Layer 2 of a small transformer language model trained on English Wikipedia (17 layers, counted from 0, width 96).
A neuron's activation on a vector x is SiLU(gate . x) times (in . x), where the dot is the dot product.

Input weights of the MLP neurons that the questions are about. A number n stands for (n - 500) times 0.0028.
n1 gate: 354 277 406 500 425 655 383 424 387 436 539 604 461 722 370 497 329 500 541 676 610 428 373 396 449 494 395 595 680 682 488 534 527 631 512 509 527 613 532 566 523 479 527 470 420 528 621 318 488 509 299 491 451 612 630 272 419 538 471 611 551 471 637 587 467 353 613 488 503 532 649 427 434 717 554 557 474 491 542 514 463 543 640 568 416 453 450 589 407 293 500 566 377 476 570 600
n4 gate: 476 500 434 664 334 469 424 591 477 598 578 597 580 385 610 189 530 441 627 417 472 369 554 514 503 653 551 380 406 450 326 708 398 538 563 447 605 580 372 423 536 411 269 344 455 355 324 601 463 517 366 523 628 582 541 611 530 404 356 606 359 697 503 542 480 453 556 330 426 556 404 304 554 487 581 458 322 347 393 337 490 516 287 613 445 573 441 538 487 308 481 740 466 583 303 553
n13 gate: 493 658 516 468 544 670 384 594 562 544 434 534 739 506 398 683 416 397 446 454 513 629 458 432 519 553 482 466 490 567 529 552 542 493 519 494 341 465 654 391 553 649 539 374 445 618 392 217 526 699 431 487 586 520 604 633 529 291 281 551 196 274 503 528 513 596 328 487 317 465 516 378 432 459 597 596 509 506 452 621 473 419 372 481 472 481 443 526 544 461 301 522 294 333 594 557
n30 gate: 613 627 355 482 357 522 447 706 594 385 634 483 425 644 375 449 435 563 546 403 636 421 489 534 392 708 599 528 460 457 572 524 471 332 443 575 348 571 493 561 426 443 395 362 228 818 344 313 522 597 441 489 585 401 580 303 287 514 328 517 658 539 739 563 532 381 572 433 363 376 229 552 102 542 576 379 551 545 532 375 613 500 423 418 647 525 440 452 388 406 445 455 392 465 631 492
n38 gate: 440 191 471 509 506 581 486 468 523 503 611 297 491 425 389 416 568 514 491 555 424 545 485 362 399 546 556 514 337 462 595 458 476 301 265 570 443 382 634 589 275 415 467 437 463 528 573 379 506 399 618 527 409 696 449 586 348 424 636 494 508 390 526 388 491 367 730 353 429 582 494 428 396 381 527 566 393 500 397 486 565 589 488 617 440 474 576 406 352 512 608 420 631 491 491 562
n45 gate: 582 523 480 557 520 696 493 493 611 438 585 520 580 556 547 531 598 319 489 493 490 372 483 553 564 577 503 386 443 510 695 403 503 483 500 560 548 520 361 473 250 457 520 517 374 481 523 470 629 513 417 443 327 438 295 361 425 394 382 610 439 484 576 444 510 439 535 601 439 201 675 543 425 470 812 377 295 268 497 435 458 255 397 463 647 322 265 434 717 544 622 392 645 633 408 496
n65 gate: 422 500 479 329 497 397 671 482 542 301 454 467 752 482 497 690 411 575 506 532 409 393 392 513 595 585 523 586 651 473 433 485 488 441 670 679 503 491 419 524 422 503 670 556 573 468 464 319 438 497 268 469 336 481 460 649 663 575 634 503 441 599 407 420 362 475 706 440 463 476 600 628 654 611 420 527 645 414 418 675 436 503 425 645 643 333 455 566 425 568 556 648 494 425 540 532
n72 gate: 426 293 547 287 460 310 368 413 510 530 587 314 627 658 551 574 711 466 413 529 553 434 612 165 382 496 605 324 382 404 414 408 542 504 404 329 670 497 656 621 426 558 528 601 282 620 483 538 493 227 429 531 440 482 552 439 472 656 584 561 559 500 611 400 507 555 815 593 566 721 553 577 441 544 431 586 441 423 311 694 388 416 574 422 580 510 436 521 487 531 477 644 583 676 420 504
n86 gate: 526 491 528 506 466 625 682 436 479 509 441 470 312 475 541 606 399 429 747 624 455 370 484 507 529 490 367 406 421 421 626 726 382 268 434 356 373 525 379 595 549 512 596 392 482 577 578 446 535 639 468 560 494 500 404 441 710 665 352 318 530 599 593 417 563 424 576 461 497 528 304 414 570 500 414 518 485 576 641 469 641 531 519 537 506 309 531 614 586 395 627 509 475 416 653 864
n88 gate: 624 426 519 657 459 390 362 583 513 408 307 674 604 487 783 794 375 487 351 425 520 418 517 628 503 741 475 487 556 408 516 415 427 440 484 493 503 568 458 533 423 623 503 689 434 432 652 566 513 477 530 359 773 493 377 561 550 626 385 283 575 503 452 535 444 661 497 565 451 668 226 541 424 519 342 525 593 557 552 322 506 532 527 597 685 428 542 311 471 421 556 576 520 555 623 507
n99 gate: 430 544 476 445 450 657 534 286 563 807 587 384 592 487 299 245 514 383 750 518 275 555 333 431 545 521 552 553 510 500 572 621 334 346 408 381 542 462 608 672 420 453 604 562 395 471 358 311 680 376 542 503 369 710 709 493 600 436 430 577 530 487 517 500 521 445 482 571 417 293 325 423 497 402 548 454 484 563 541 503 605 603 335 412 183 585 402 468 497 676 556 424 524 405 514 396
n106 gate: 724 506 610 697 510 580 400 513 573 458 506 570 621 587 448 326 312 468 458 568 331 338 364 434 728 381 422 338 493 595 487 469 341 188 428 539 639 542 371 309 644 374 703 434 427 395 620 602 487 533 251 487 632 500 540 507 421 617 385 724 453 477 458 487 447 329 555 568 563 500 440 542 387 535 368 437 372 347 490 420 559 557 453 406 650 598 455 659 404 497 525 573 576 442 433 455
n112 gate: 422 406 647 516 420 425 512 488 408 207 253 466 440 469 437 332 490 444 664 510 445 449 632 440 478 454 555 497 462 417 497 454 503 393 750 450 660 607 279 363 525 412 626 577 421 718 453 532 449 742 373 367 546 442 474 572 334 716 503 441 521 503 584 386 481 312 457 595 376 632 701 435 471 422 363 570 585 380 554 531 382 559 438 645 590 440 522 529 438 487 506 383 459 541 513 590
n128 gate: 386 431 484 545 512 575 447 397 314 494 449 404 373 732 316 533 461 506 355 348 559 429 675 470 564 355 576 682 471 484 439 677 487 340 475 414 458 519 487 513 494 509 312 497 414 590 465 452 468 439 333 503 457 363 477 579 655 595 447 309 546 563 491 668 510 314 372 613 519 554 419 428 419 607 445 728 406 618 522 624 445 606 637 386 379 440 434 474 519 410 742 658 506 679 328 634
n140 gate: 294 458 630 434 523 453 650 423 490 555 540 468 553 390 622 534 490 506 539 390 476 500 443 528 340 363 497 548 210 391 583 659 517 186 543 490 684 391 555 603 416 559 527 530 357 375 602 444 564 517 442 321 544 686 557 514 547 477 574 457 570 328 588 403 490 364 552 497 380 588 463 387 493 422 517 487 387 706 751 362 547 474 456 585 716 612 464 718 539 387 586 323 600 755 638 490
n174 gate: 663 445 550 488 584 600 445 422 721 448 522 603 500 546 629 307 500 598 434 678 445 348 500 484 408 405 438 609 476 571 458 551 641 455 583 532 662 403 523 450 555 579 347 632 528 427 614 500 536 533 512 500 619 545 377 617 509 442 624 619 372 509 398 569 327 452 435 392 559 503 286 581 503 325 342 314 480 374 447 431 441 330 594 559 586 506 567 256 520 422 625 601 497 377 554 447
n177 gate: 513 314 481 474 437 480 570 532 465 430 362 484 425 570 574 413 657 443 600 429 678 490 477 621 484 500 700 588 507 529 572 413 292 603 617 792 573 685 516 539 500 265 612 467 472 611 455 399 490 546 413 392 272 427 440 416 533 603 589 527 731 532 676 560 585 484 449 219 585 684 493 351 513 471 208 484 512 535 422 418 618 494 617 429 671 412 542 597 420 503 600 585 647 381 503 490
n219 gate: 384 512 603 402 354 578 464 381 554 771 517 408 524 530 524 547 370 410 429 611 591 552 397 484 562 624 283 497 506 567 534 541 581 591 405 418 475 396 530 509 512 424 388 469 468 569 524 503 512 389 327 549 304 622 612 411 540 515 401 557 438 452 581 497 500 568 635 468 574 658 563 530 454 795 559 695 570 479 387 565 491 428 569 698 333 326 409 462 635 339 541 325 509 434 301 648
n220 gate: 358 425 455 401 606 358 519 500 372 506 423 401 595 445 503 426 500 452 503 568 737 656 614 269 473 527 557 474 238 460 391 418 503 453 461 631 694 490 588 553 481 428 721 744 373 525 559 404 507 656 419 665 497 584 490 609 740 709 484 552 364 455 539 638 404 384 490 359 434 395 423 387 643 571 427 615 469 561 596 439 544 346 669 349 384 408 250 548 393 417 532 522 490 549 584 698
n1 in: 682 560 572 360 385 493 547 565 320 236 437 571 487 459 446 484 478 669 541 543 402 465 562 486 555 424 433 608 471 478 410 616 523 585 494 541 577 649 550 676 597 431 510 410 709 639 630 497 648 615 392 446 760 585 266 460 606 736 693 503 512 513 584 621 619 513 634 576 660 595 559 491 613 387 275 543 515 494 363 559 512 581 500 465 475 363 528 655 544 288 466 525 417 396 613 470
n4 in: 372 376 422 668 564 345 416 494 237 378 454 650 424 383 398 402 407 471 451 432 578 746 654 493 547 586 437 388 394 407 676 560 483 395 391 553 550 437 516 517 613 578 527 470 433 488 513 566 480 470 503 702 592 615 413 562 647 412 545 729 605 568 299 400 407 400 423 548 576 585 449 390 333 630 400 401 525 442 530 667 544 452 456 582 349 316 591 384 312 470 557 529 334 676 242 635
n13 in: 562 506 641 465 522 624 456 618 528 469 437 414 557 438 396 532 465 419 416 282 523 545 368 513 330 609 454 257 353 624 503 585 577 549 538 579 262 506 656 452 438 667 513 420 528 788 421 360 584 554 533 522 611 529 691 497 526 487 516 363 338 213 469 466 468 631 406 685 382 566 500 385 561 544 696 583 364 488 459 429 485 441 386 655 466 433 531 520 562 413 354 491 318 509 642 460
n30 in: 519 317 675 282 540 496 184 688 540 504 549 615 493 583 563 515 317 699 680 569 439 530 387 500 738 473 422 253 437 507 548 465 433 579 592 655 298 430 336 656 493 372 530 478 493 346 771 600 459 474 379 415 496 602 451 439 519 394 482 375 617 467 384 284 366 626 574 485 671 364 591 431 676 496 448 475 556 514 596 317 401 374 572 434 525 662 653 496 388 788 379 755 560 460 586 309
n38 in: 537 360 628 603 674 340 467 473 708 438 421 447 686 417 476 370 479 621 510 660 336 621 414 590 500 416 535 412 400 539 573 399 476 164 353 524 558 497 524 561 376 446 552 531 317 489 524 694 644 409 494 551 503 657 515 491 421 440 544 486 410 470 207 618 375 479 586 531 594 470 395 356 509 482 491 564 417 515 431 397 633 491 522 476 347 581 503 525 589 375 596 518 558 572 503 544
n45 in: 455 597 379 435 477 409 436 331 321 334 689 609 608 540 486 312 473 573 651 638 496 586 497 536 418 500 242 526 356 360 329 520 431 451 714 429 386 469 554 551 603 668 538 541 572 400 682 582 369 808 462 561 546 364 431 588 596 574 533 369 634 660 530 500 582 476 733 334 408 632 368 347 658 473 428 378 649 500 548 507 490 543 664 730 394 368 664 623 500 524 556 450 476 433 483 410
n65 in: 510 416 554 279 364 639 574 387 563 576 452 704 442 410 341 277 401 780 309 556 476 397 269 316 469 549 559 530 363 374 292 507 462 660 558 524 583 493 343 271 433 480 434 397 513 497 419 630 600 538 507 667 384 771 438 599 586 803 570 618 611 490 603 467 562 459 389 535 380 584 486 420 424 477 462 388 526 566 374 497 623 507 591 426 503 449 413 433 603 510 591 457 716 426 424 643
n72 in: 624 623 518 479 399 518 412 722 542 455 467 572 486 297 454 525 539 385 417 363 577 536 395 383 478 389 142 541 715 685 622 490 320 409 614 543 266 518 605 457 402 560 514 532 682 614 479 736 734 772 463 375 621 525 565 201 576 644 403 520 562 493 472 465 518 482 402 533 636 599 416 340 565 318 482 610 602 434 649 413 541 462 518 542 545 273 707 324 601 396 514 514 403 395 518 485
n86 in: 611 555 345 668 698 550 690 497 425 643 405 418 661 352 570 306 451 572 370 693 518 454 386 337 479 551 604 473 426 609 387 698 535 547 385 647 500 409 410 377 665 403 418 546 621 523 639 405 578 440 424 500 475 525 532 456 688 406 689 625 439 349 830 510 511 578 714 536 366 611 371 610 500 379 355 307 483 480 496 531 433 299 529 270 442 538 763 496 472 493 426 510 451 400 311 393
n88 in: 318 338 565 535 633 475 627 609 340 408 572 524 583 407 569 500 634 360 537 279 464 479 372 378 591 276 246 426 507 591 416 503 836 393 618 563 698 604 637 451 438 621 390 394 591 249 538 567 542 633 393 413 442 682 642 562 641 421 558 810 490 545 449 483 300 465 695 471 542 493 500 490 511 445 574 321 540 334 465 565 497 405 582 510 405 430 503 453 390 458 399 598 493 462 362 298
n99 in: 601 385 538 246 369 334 677 497 616 576 649 725 293 407 300 558 795 590 425 511 486 496 586 545 614 632 817 619 514 362 433 443 397 482 461 511 486 475 621 472 486 524 443 639 405 487 500 550 532 493 753 352 460 500 701 580 379 678 631 599 317 486 559 507 482 620 559 518 702 559 439 307 518 497 564 571 524 449 690 507 251 418 431 434 404 370 476 551 635 717 561 551 560 399 518 593
n106 in: 437 644 599 412 446 676 577 360 434 554 442 541 519 392 571 493 376 538 583 530 517 461 767 441 683 338 413 767 467 279 350 478 539 370 594 371 487 484 641 555 532 400 553 431 538 469 503 497 658 539 473 480 517 566 560 631 500 651 389 503 332 401 388 494 264 350 671 696 516 455 337 608 733 484 530 365 469 582 403 396 534 576 490 665 554 639 516 594 481 408 578 595 448 577 374 743
n112 in: 201 486 500 455 516 625 305 478 476 386 408 508 564 489 442 529 553 383 391 491 431 621 534 580 542 581 417 519 663 402 531 497 819 469 670 494 463 570 470 696 383 481 480 438 355 492 497 416 455 514 486 595 365 503 665 520 497 514 440 531 342 505 453 533 494 497 471 506 508 558 474 459 548 536 553 503 545 378 508 516 417 590 380 719 462 531 470 339 325 311 404 606 497 588 540 518
n128 in: 678 296 370 432 476 598 385 521 486 410 346 438 326 490 472 496 403 354 583 489 548 675 449 549 518 496 388 971 400 447 336 678 565 507 443 504 313 418 511 511 455 599 569 417 425 268 479 536 558 468 306 600 283 373 735 452 619 715 455 657 452 668 636 514 522 432 365 496 414 613 773 503 647 391 619 431 429 528 429 548 439 535 449 366 587 319 518 518 517 514 561 611 471 598 464 706
n140 in: 589 655 376 675 432 475 634 411 619 439 402 686 375 407 524 546 556 565 530 551 486 563 440 444 303 587 356 534 848 622 514 463 436 743 465 563 571 483 421 507 476 445 656 638 298 464 708 605 542 486 532 892 536 454 507 377 581 483 503 569 413 572 342 537 606 588 552 406 479 275 525 483 415 407 592 537 453 317 570 673 387 561 360 705 394 444 462 482 610 525 604 354 324 372 724 529
n174 in: 118 382 474 460 565 446 487 594 516 590 422 612 503 406 385 334 740 500 479 376 476 617 577 458 453 651 440 545 450 381 560 618 480 524 559 599 463 718 497 689 497 579 439 527 627 525 572 540 477 457 561 454 548 459 685 411 620 510 383 463 560 311 549 452 803 383 559 672 333 372 510 581 457 546 584 574 497 510 794 671 228 606 514 609 555 602 480 582 588 390 516 497 587 628 470 413
n177 in: 444 418 446 494 575 670 591 206 540 516 605 426 516 450 478 425 597 535 524 367 605 587 474 337 397 334 567 401 529 522 458 442 322 526 685 465 328 484 352 654 575 380 500 591 620 443 440 584 451 452 684 526 447 536 764 620 571 513 491 569 466 475 425 506 587 523 466 550 452 348 392 569 558 484 571 401 531 363 500 363 573 721 145 570 656 458 494 540 597 749 402 351 584 592 516 537
n219 in: 373 316 545 736 452 389 526 618 411 296 442 570 565 500 350 420 672 564 476 398 561 428 686 507 319 429 632 658 474 362 447 481 609 333 542 487 689 477 626 681 596 497 424 553 569 515 643 484 576 464 577 589 497 470 647 687 646 655 426 491 469 526 609 503 599 431 635 565 701 425 607 497 626 329 470 317 650 408 454 433 456 659 661 360 573 578 455 483 529 500 381 560 701 439 706 562
n220 in: 590 611 540 718 450 382 440 420 563 563 589 688 561 610 527 500 476 477 237 595 381 661 434 529 531 532 314 734 517 507 548 520 321 594 544 181 659 262 574 777 730 335 472 545 287 400 493 609 521 579 503 401 560 531 514 648 541 503 490 729 641 413 560 513 562 353 600 535 473 402 458 547 411 329 473 388 438 497 633 540 412 414 462 503 606 582 507 535 507 620 562 285 363 524 493 504

Each question shows a token from some text and the vector x that enters the MLP there. A number n stands for (n - 500) times 0.0064.

"S": 550 513 432 557 613 468 614 700 460 619 398 498 503 427 394 376 409 278 471 308 540 591 640 575 641 395 398 402 289 526 682 406 634 521 447 304 415 673 763 605 693 465 386 661 533 327 311 580 510 589 591 435 379 678 408 391 398 519 511 482 683 639 615 543 570 376 472 631 559 267 648 636 658 618 365 501 532 480 283 632 569 525 566 345 314 468 750 465 634 437 330 495 496 341 473 593
The most active neuron and its activation: n219, at about 1.8

" dis": 665 566 606 600 662 505 568 458 542 341 333 649 239 540 583 695 393 420 631 463 458 552 392 419 428 510 421 293 481 433 545 539 526 577 507 355 460 346 414 702 429 585 651 575 481 486 439 562 619 630 610 557 423 466 607 378 556 710 558 424 693 556 578 680 486 688 502 540 565 337 752 287 536 555 426 321 525 450 486 758 497 146 371 501 525 582 655 439 346 347 377 417 628 612 434 653
Which neuron lights up most? n112

"W": 635 647 405 488 657 401 548 550 447 451 515 741 466 501 346 617 541 436 525 325 366 609 592 529 600 601 270 506 427 348 454 397 529 540 443 295 484 611 580 470 547 581 298 574 483 271 250 480 542 529 550 391 373 552 422 460 482 333 507 591 747 443 549 551 506 241 426 595 461 498 722 740 762 639 369 433 650 646 586 596 621 526 526 454 491 407 548 479 709 456 653 556 426 553 629 737
The most active neuron and its activation: n128, at about 5.4

"|": 379 757 672 559 646 629 544 521 567 486 499 602 220 472 490 453 496 556 759 560 258 464 538 517 397 382 530 401 310 434 359 425 446 564 515 449 305 575 441 666 501 291 461 457 552 290 218 513 565 544 632 553 392 430 510 375 588 521 525 760 458 345 573 478 488 667 417 549 474 456 587 418 438 565 573 481 772 721 400 571 519 601 564 246 596 376 551 392 503 318 259 521 661 496 489 611
Which three neurons fire most, strongest first? n177, n140, n220

"con": 642 535 472 702 696 493 558 473 252 514 313 636 576 578 771 511 431 506 522 375 250 560 741 579 690 662 374 512 598 676 501 516 445 498 545 457 545 509 603 654 538 556 567 492 635 515 507 468 498 699 418 309 536 491 500 528 574 489 606 539 728 454 528 549 648 554 553 283 643 523 601 505 459 524 393 331 301 396 641 366 538 628 635 304 481 612 585 660 245 408 229 547 517 691 495 595
Which neuron lights up most? n88

"–0": 448 612 520 524 554 436 759 600 571 393 668 525 393 440 536 422 324 475 359 706 418 313 424 356 733 685 513 424 389 709 345 387 574 626 608 523 262 461 594 507 332 493 504 475 448 328 348 808 428 409 710 395 333 514 305 550 490 501 498 577 513 549 467 472 575 461 321 433 388 401 811 554 574 756 384 419 673 622 487 519 533 498 444 379 460 738 382 401 441 491 319 411 730 457 653 535
The most active neuron and its activation: n65, at about 5.2

"ake": 561 531 561 620 652 372 487 405 441 712 395 566 196 358 624 364 561 464 263 712 457 516 584 607 579 341 426 441 502 476 523 428 340 465 385 330 453 300 692 301 302 459 268 463 549 552 552 661 540 623 719 327 269 497 453 428 534 607 411 495 560 243 487 441 564 571 433 522 385 471 541 556 434 492 486 267 322 310 418 519 503 476 648 320 391 667 595 501 663 494 488 609 700 412 711 616
The two highest activations, in order: n38, n86

"P": 501 498 524 433 912 540 635 559 582 336 267 568 431 475 528 462 555 472 497 176 380 663 755 579 659 520 332 466 449 588 584 542 634 628 467 242 537 612 593 721 618 395 386 743 387 480 237 455 337 476 565 392 495 611 600 526 544 390 741 636 557 582 522 443 575 547 438 615 637 192 540 649 605 487 364 533 501 464 434 519 502 575 455 325 351 625 595 651 527 377 444 622 486 457 654 498
Which three neurons fire most, strongest first? n65, n45, n72

" to": 427 584 374 477 581 526 695 418 597 457 494 592 428 550 437 564 458 258 618 542 474 369 414 508 448 657 402 713 513 634 524 441 576 547 671 510 496 636 580 510 371 306 522 469 581 606 479 632 447 674 575 686 613 495 411 440 410 541 641 556 618 282 184 305 453 604 482 602 541 344 749 517 746 492 441 451 449 493 467 507 533 576 702 269 454 478 673 367 249 401 333 598 743 499 483 655
Which neuron lights up most? n1

" 20": 512 648 668 525 512 362 767 469 507 386 960 332 310 275 467 319 380 686 462 395 462 486 576 502 742 559 451 417 383 597 384 500 606 523 514 533 366 632 542 543 539 497 484 471 338 604 476 633 468 490 671 368 429 513 624 360 385 371 585 508 456 522 404 594 578 452 407 524 346 426 669 532 618 479 401 446 549 692 299 457 413 446 583 236 531 660 582 362 385 470 317 463 607 379 711 626
The most active neuron and its activation: n30, at about 4.4

"3": 479 772 353 691 479 357 725 484 395 271 613 294 480 297 513 371 201 418 395 316 208 508 504 525 619 632 617 499 518 662 454 473 731 563 437 409 375 530 576 560 476 575 325 428 598 569 381 445 512 426 693 463 450 502 562 469 276 407 542 543 506 419 441 475 488 669 309 577 610 395 642 406 640 698 386 405 572 587 520 360 393 517 535 411 451 341 633 516 536 658 412 570 543 446 611 707
Which neuron lights up most? n13

"T": 597 612 348 503 800 458 540 669 525 398 436 642 492 407 447 609 520 391 667 385 219 654 583 505 544 612 527 412 445 622 508 333 358 486 456 305 578 423 650 583 542 455 378 820 607 464 312 459 389 464 671 477 525 717 367 331 509 470 546 664 516 400 507 340 455 347 353 609 564 414 666 581 492 557 394 670 523 550 503 672 565 564 428 459 446 559 855 471 560 296 522 558 689 402 536 658
Which neuron lights up most? n38

" 0": 436 737 432 427 623 526 684 426 486 459 590 478 522 477 669 350 442 479 546 517 528 533 686 484 743 539 437 493 383 568 437 453 559 530 368 441 404 545 448 539 406 495 276 616 525 393 320 432 362 367 693 505 527 577 511 382 555 532 704 641 546 343 450 464 452 652 166 568 468 466 744 712 535 560 332 400 560 635 385 558 253 582 515 325 344 725 668 528 553 424 672 616 668 360 746 586
The two highest activations, in order: n72, n174

" pro": 645 678 382 552 451 696 694 303 494 455 328 717 344 251 565 703 539 509 474 434 362 626 495 442 523 490 319 343 415 341 542 379 730 453 323 538 369 505 489 546 408 602 602 448 456 467 462 661 569 652 661 452 532 478 576 401 586 461 504 430 658 477 327 510 345 553 479 405 477 300 624 441 508 722 480 534 425 438 460 572 528 624 403 418 513 720 583 666 276 298 306 546 548 571 696 549
The two highest activations, in order: n140, n13

" 1": 517 827 595 363 509 451 578 418 467 583 585 531 509 295 505 382 364 507 618 531 495 464 619 525 550 641 463 541 296 660 337 367 484 529 402 594 414 606 492 510 487 591 444 527 616 456 399 490 415 512 648 496 536 570 471 423 484 417 719 491 696 424 467 458 377 646 230 555 460 418 726 625 673 520 308 367 431 686 405 513 313 562 519 268 445 661 708 513 502 423 558 522 694 255 798 625
The most active neuron and its activation: n112, at about 1

" its": 580 611 466 623 618 438 505 314 470 498 624 425 431 425 375 612 692 509 514 364 385 264 759 518 570 507 341 368 425 467 567 568 642 761 554 396 402 542 567 622 546 474 399 469 414 611 580 773 492 660 405 511 301 377 380 474 624 549 383 687 509 334 490 695 393 568 551 535 505 335 584 335 455 743 460 356 662 649 496 574 381 571 468 375 613 600 536 570 503 293 570 660 805 534 495 581
The two highest activations, in order: n45, n219

"iss": 606 521 451 444 584 356 733 462 491 460 632 546 333 556 468 511 249 554 389 529 452 527 633 571 639 692 347 586 433 656 241 551 547 329 604 240 310 346 643 584 580 417 444 695 357 774 547 476 448 676 311 372 483 488 476 479 465 454 462 613 571 571 517 633 502 630 486 556 444 381 551 604 546 589 454 444 562 531 615 530 852 378 651 370 341 520 478 387 302 343 442 554 609 504 397 725
Which three neurons fire most, strongest first? n220, n128, n86

"A": 677 618 530 457 848 536 695 552 429 563 482 507 330 500 422 392 566 266 440 568 432 621 510 497 486 570 434 362 230 584 363 267 583 791 328 453 542 594 519 598 715 612 339 585 509 459 345 737 446 308 566 482 377 630 481 582 444 359 566 430 606 640 446 521 497 435 281 538 460 309 586 450 727 615 472 326 426 557 502 488 557 647 647 582 453 367 646 608 368 548 432 624 669 279 558 481
Which neuron lights up most? n72

" the": 716 708 557 614 597 519 483 386 466 515 579 337 320 338 341 501 629 535 652 373 416 420 761 483 533 536 407 385 459 546 586 660 539 746 674 483 439 558 529 589 606 351 373 510 436 549 617 711 401 633 546 562 418 385 374 341 707 400 464 646 364 345 473 605 419 547 444 601 547 519 613 331 466 633 504 403 675 680 422 502 379 634 518 398 535 512 561 512 320 330 417 612 836 459 509 621
Which neuron lights up most? n4

"6": 346 674 544 584 469 545 528 511 503 131 559 274 434 510 497 426 511 434 400 622 320 335 354 567 491 624 522 417 414 443 451 480 527 386 364 318 302 430 574 592 470 232 526 560 519 317 487 675 547 644 676 309 473 497 306 329 488 429 528 492 543 574 489 456 408 429 444 660 490 497 533 374 607 622 292 469 599 542 403 704 513 426 476 155 296 556 623 418 612 642 490 517 772 448 534 596
The most active neuron and its activation: n38, at about 3.5

"id": 591 519 398 646 539 285 553 310 338 383 551 659 642 577 615 415 592 505 482 567 509 573 663 530 363 554 511 564 226 704 293 396 401 369 425 327 662 289 610 571 477 358 701 436 636 579 496 511 353 619 572 424 533 401 540 624 677 392 546 486 598 357 564 534 409 451 346 523 645 266 616 623 705 626 266 529 665 594 479 545 375 571 655 249 484 533 531 464 312 618 388 518 557 601 371 622
Which neuron lights up most? n220

"on": 472 443 459 502 582 528 719 635 290 551 327 510 453 623 586 364 363 553 316 403 452 358 488 645 433 437 547 403 588 841 436 489 470 519 409 198 525 513 597 621 427 543 523 503 679 604 563 398 549 711 637 496 559 512 436 461 645 356 510 489 749 480 479 761 537 613 471 485 511 458 708 443 615 580 271 438 692 531 768 525 549 557 560 458 399 635 475 797 478 460 244 525 689 500 680 596
The two highest activations, in order: n1, n86

"V": 565 502 443 519 513 525 402 661 435 472 451 503 472 607 524 409 330 415 475 220 388 606 713 554 419 424 281 520 324 381 655 445 755 504 395 536 334 590 680 468 568 586 310 609 401 466 256 609 515 507 724 313 269 493 440 566 501 417 735 476 557 418 617 525 690 434 379 435 512 499 772 806 631 686 514 452 382 465 239 379 635 552 362 295 540 530 628 643 579 558 613 545 553 457 495 681
The most active neuron and its activation: n128, at about 6.1

"ark": 596 543 461 438 713 549 509 529 367 545 690 642 293 472 479 311 451 434 136 503 331 575 715 603 634 579 178 419 434 447 300 474 437 262 381 321 303 363 425 555 421 417 331 666 589 569 537 420 466 575 371 290 505 478 438 379 466 416 607 580 624 426 401 665 439 660 548 595 516 671 480 556 380 509 328 381 726 504 508 756 579 332 455 546 473 440 554 474 362 570 523 559 567 534 766 528
The two highest activations, in order: n88, n30

"'": 553 605 627 441 578 548 599 534 479 456 372 505 574 298 356 609 585 359 575 481 571 528 383 354 481 497 467 403 514 732 355 422 732 681 564 392 665 350 517 699 679 474 583 645 608 412 269 801 369 514 779 544 402 510 507 379 472 538 531 329 594 514 394 376 648 248 478 457 566 437 623 628 520 648 439 498 808 551 382 526 497 693 658 582 451 568 350 389 540 376 372 577 654 426 619 720
Which neuron lights up most? n219

"–2": 443 659 591 391 394 389 732 651 661 270 613 442 403 384 515 446 395 563 360 711 421 461 321 370 727 663 447 485 501 697 369 421 616 577 513 503 296 596 707 571 514 463 606 438 414 333 359 744 380 443 581 510 416 469 542 618 474 520 551 537 537 514 404 347 491 536 475 545 371 356 661 467 644 691 442 479 609 620 403 486 564 517 420 320 550 689 324 345 304 525 270 463 696 368 740 570
The most active neuron and its activation: n65, at about 13

" 22": 403 673 562 529 575 342 840 480 488 463 842 348 344 369 542 366 236 505 448 584 464 406 536 473 762 558 468 459 342 597 369 534 605 586 509 549 379 633 645 561 501 488 299 442 422 464 361 671 433 485 640 414 446 514 550 385 337 439 623 481 584 565 417 594 550 454 371 565 286 443 697 548 728 568 419 327 486 703 416 437 359 548 510 224 507 638 541 258 338 516 429 561 606 480 669 608
Which three neurons fire most, strongest first? n140, n72, n30

" S": 546 696 437 561 509 474 641 673 572 484 674 542 476 483 335 528 408 336 530 376 555 662 594 547 623 517 430 392 333 556 642 564 616 512 624 477 381 540 629 469 604 358 448 780 519 540 424 546 526 610 509 472 414 519 489 409 339 470 529 604 583 622 520 696 511 521 568 620 518 375 589 474 571 666 444 402 556 657 489 627 579 444 544 323 428 818 923 416 685 417 327 407 648 363 609 704
Which neuron lights up most? n30

" c": 501 748 487 573 564 604 511 514 524 387 499 659 492 375 312 759 464 501 594 330 322 700 502 488 470 645 354 247 409 601 463 605 545 512 576 496 408 338 717 635 343 563 486 518 499 647 334 461 438 514 560 332 417 419 568 296 564 496 506 479 474 434 496 553 413 534 372 553 629 209 669 381 760 545 454 346 472 645 533 550 511 333 536 278 468 524 803 526 388 312 339 606 480 471 453 501
Which neuron lights up most? n13

" |": 592 696 614 677 459 447 695 669 413 562 569 441 486 499 487 543 421 497 631 543 329 570 466 416 339 545 497 557 513 505 599 499 525 508 573 382 336 622 391 548 547 433 559 539 505 172 178 537 370 490 677 538 519 554 438 389 468 549 576 821 513 530 445 577 530 806 258 489 516 563 552 565 553 444 460 452 444 562 630 484 333 468 762 415 518 650 564 365 417 436 309 715 691 550 540 666
Which neuron lights up most? n13

"oci": 663 439 493 340 789 265 465 511 339 478 528 370 365 459 393 223 514 604 613 495 389 401 433 497 484 656 466 465 404 558 195 491 455 684 255 471 405 536 469 630 396 468 574 443 481 554 457 607 591 583 379 391 406 349 685 184 641 666 449 635 526 567 518 446 664 312 328 451 642 369 485 655 447 622 551 439 381 539 433 563 391 613 462 720 480 668 652 499 275 453 404 565 613 468 376 668
Which neuron lights up most? n30

"s": 435 464 359 687 385 330 725 605 435 525 611 503 487 369 384 438 452 427 406 480 534 359 295 624 604 665 395 417 520 598 480 559 639 468 707 171 393 497 556 609 600 361 550 738 512 543 337 449 568 589 394 486 566 462 425 454 385 549 468 408 682 311 438 678 496 518 565 502 633 384 667 471 685 658 544 292 721 437 544 426 674 482 630 309 463 445 693 545 652 339 214 511 555 352 488 662
Which three neurons fire most, strongest first? n219, n1, n86

"un": 454 538 588 591 615 456 200 548 313 322 713 563 644 459 502 329 189 652 226 471 545 643 514 529 455 504 489 495 554 537 475 178 499 474 430 428 515 421 556 578 461 537 513 632 548 372 414 644 577 656 644 535 454 456 369 550 521 320 715 509 692 563 458 570 395 733 360 566 730 491 660 554 549 602 451 425 362 249 700 484 582 425 454 549 669 379 618 456 301 458 510 510 541 488 582 612
Which neuron lights up most? n88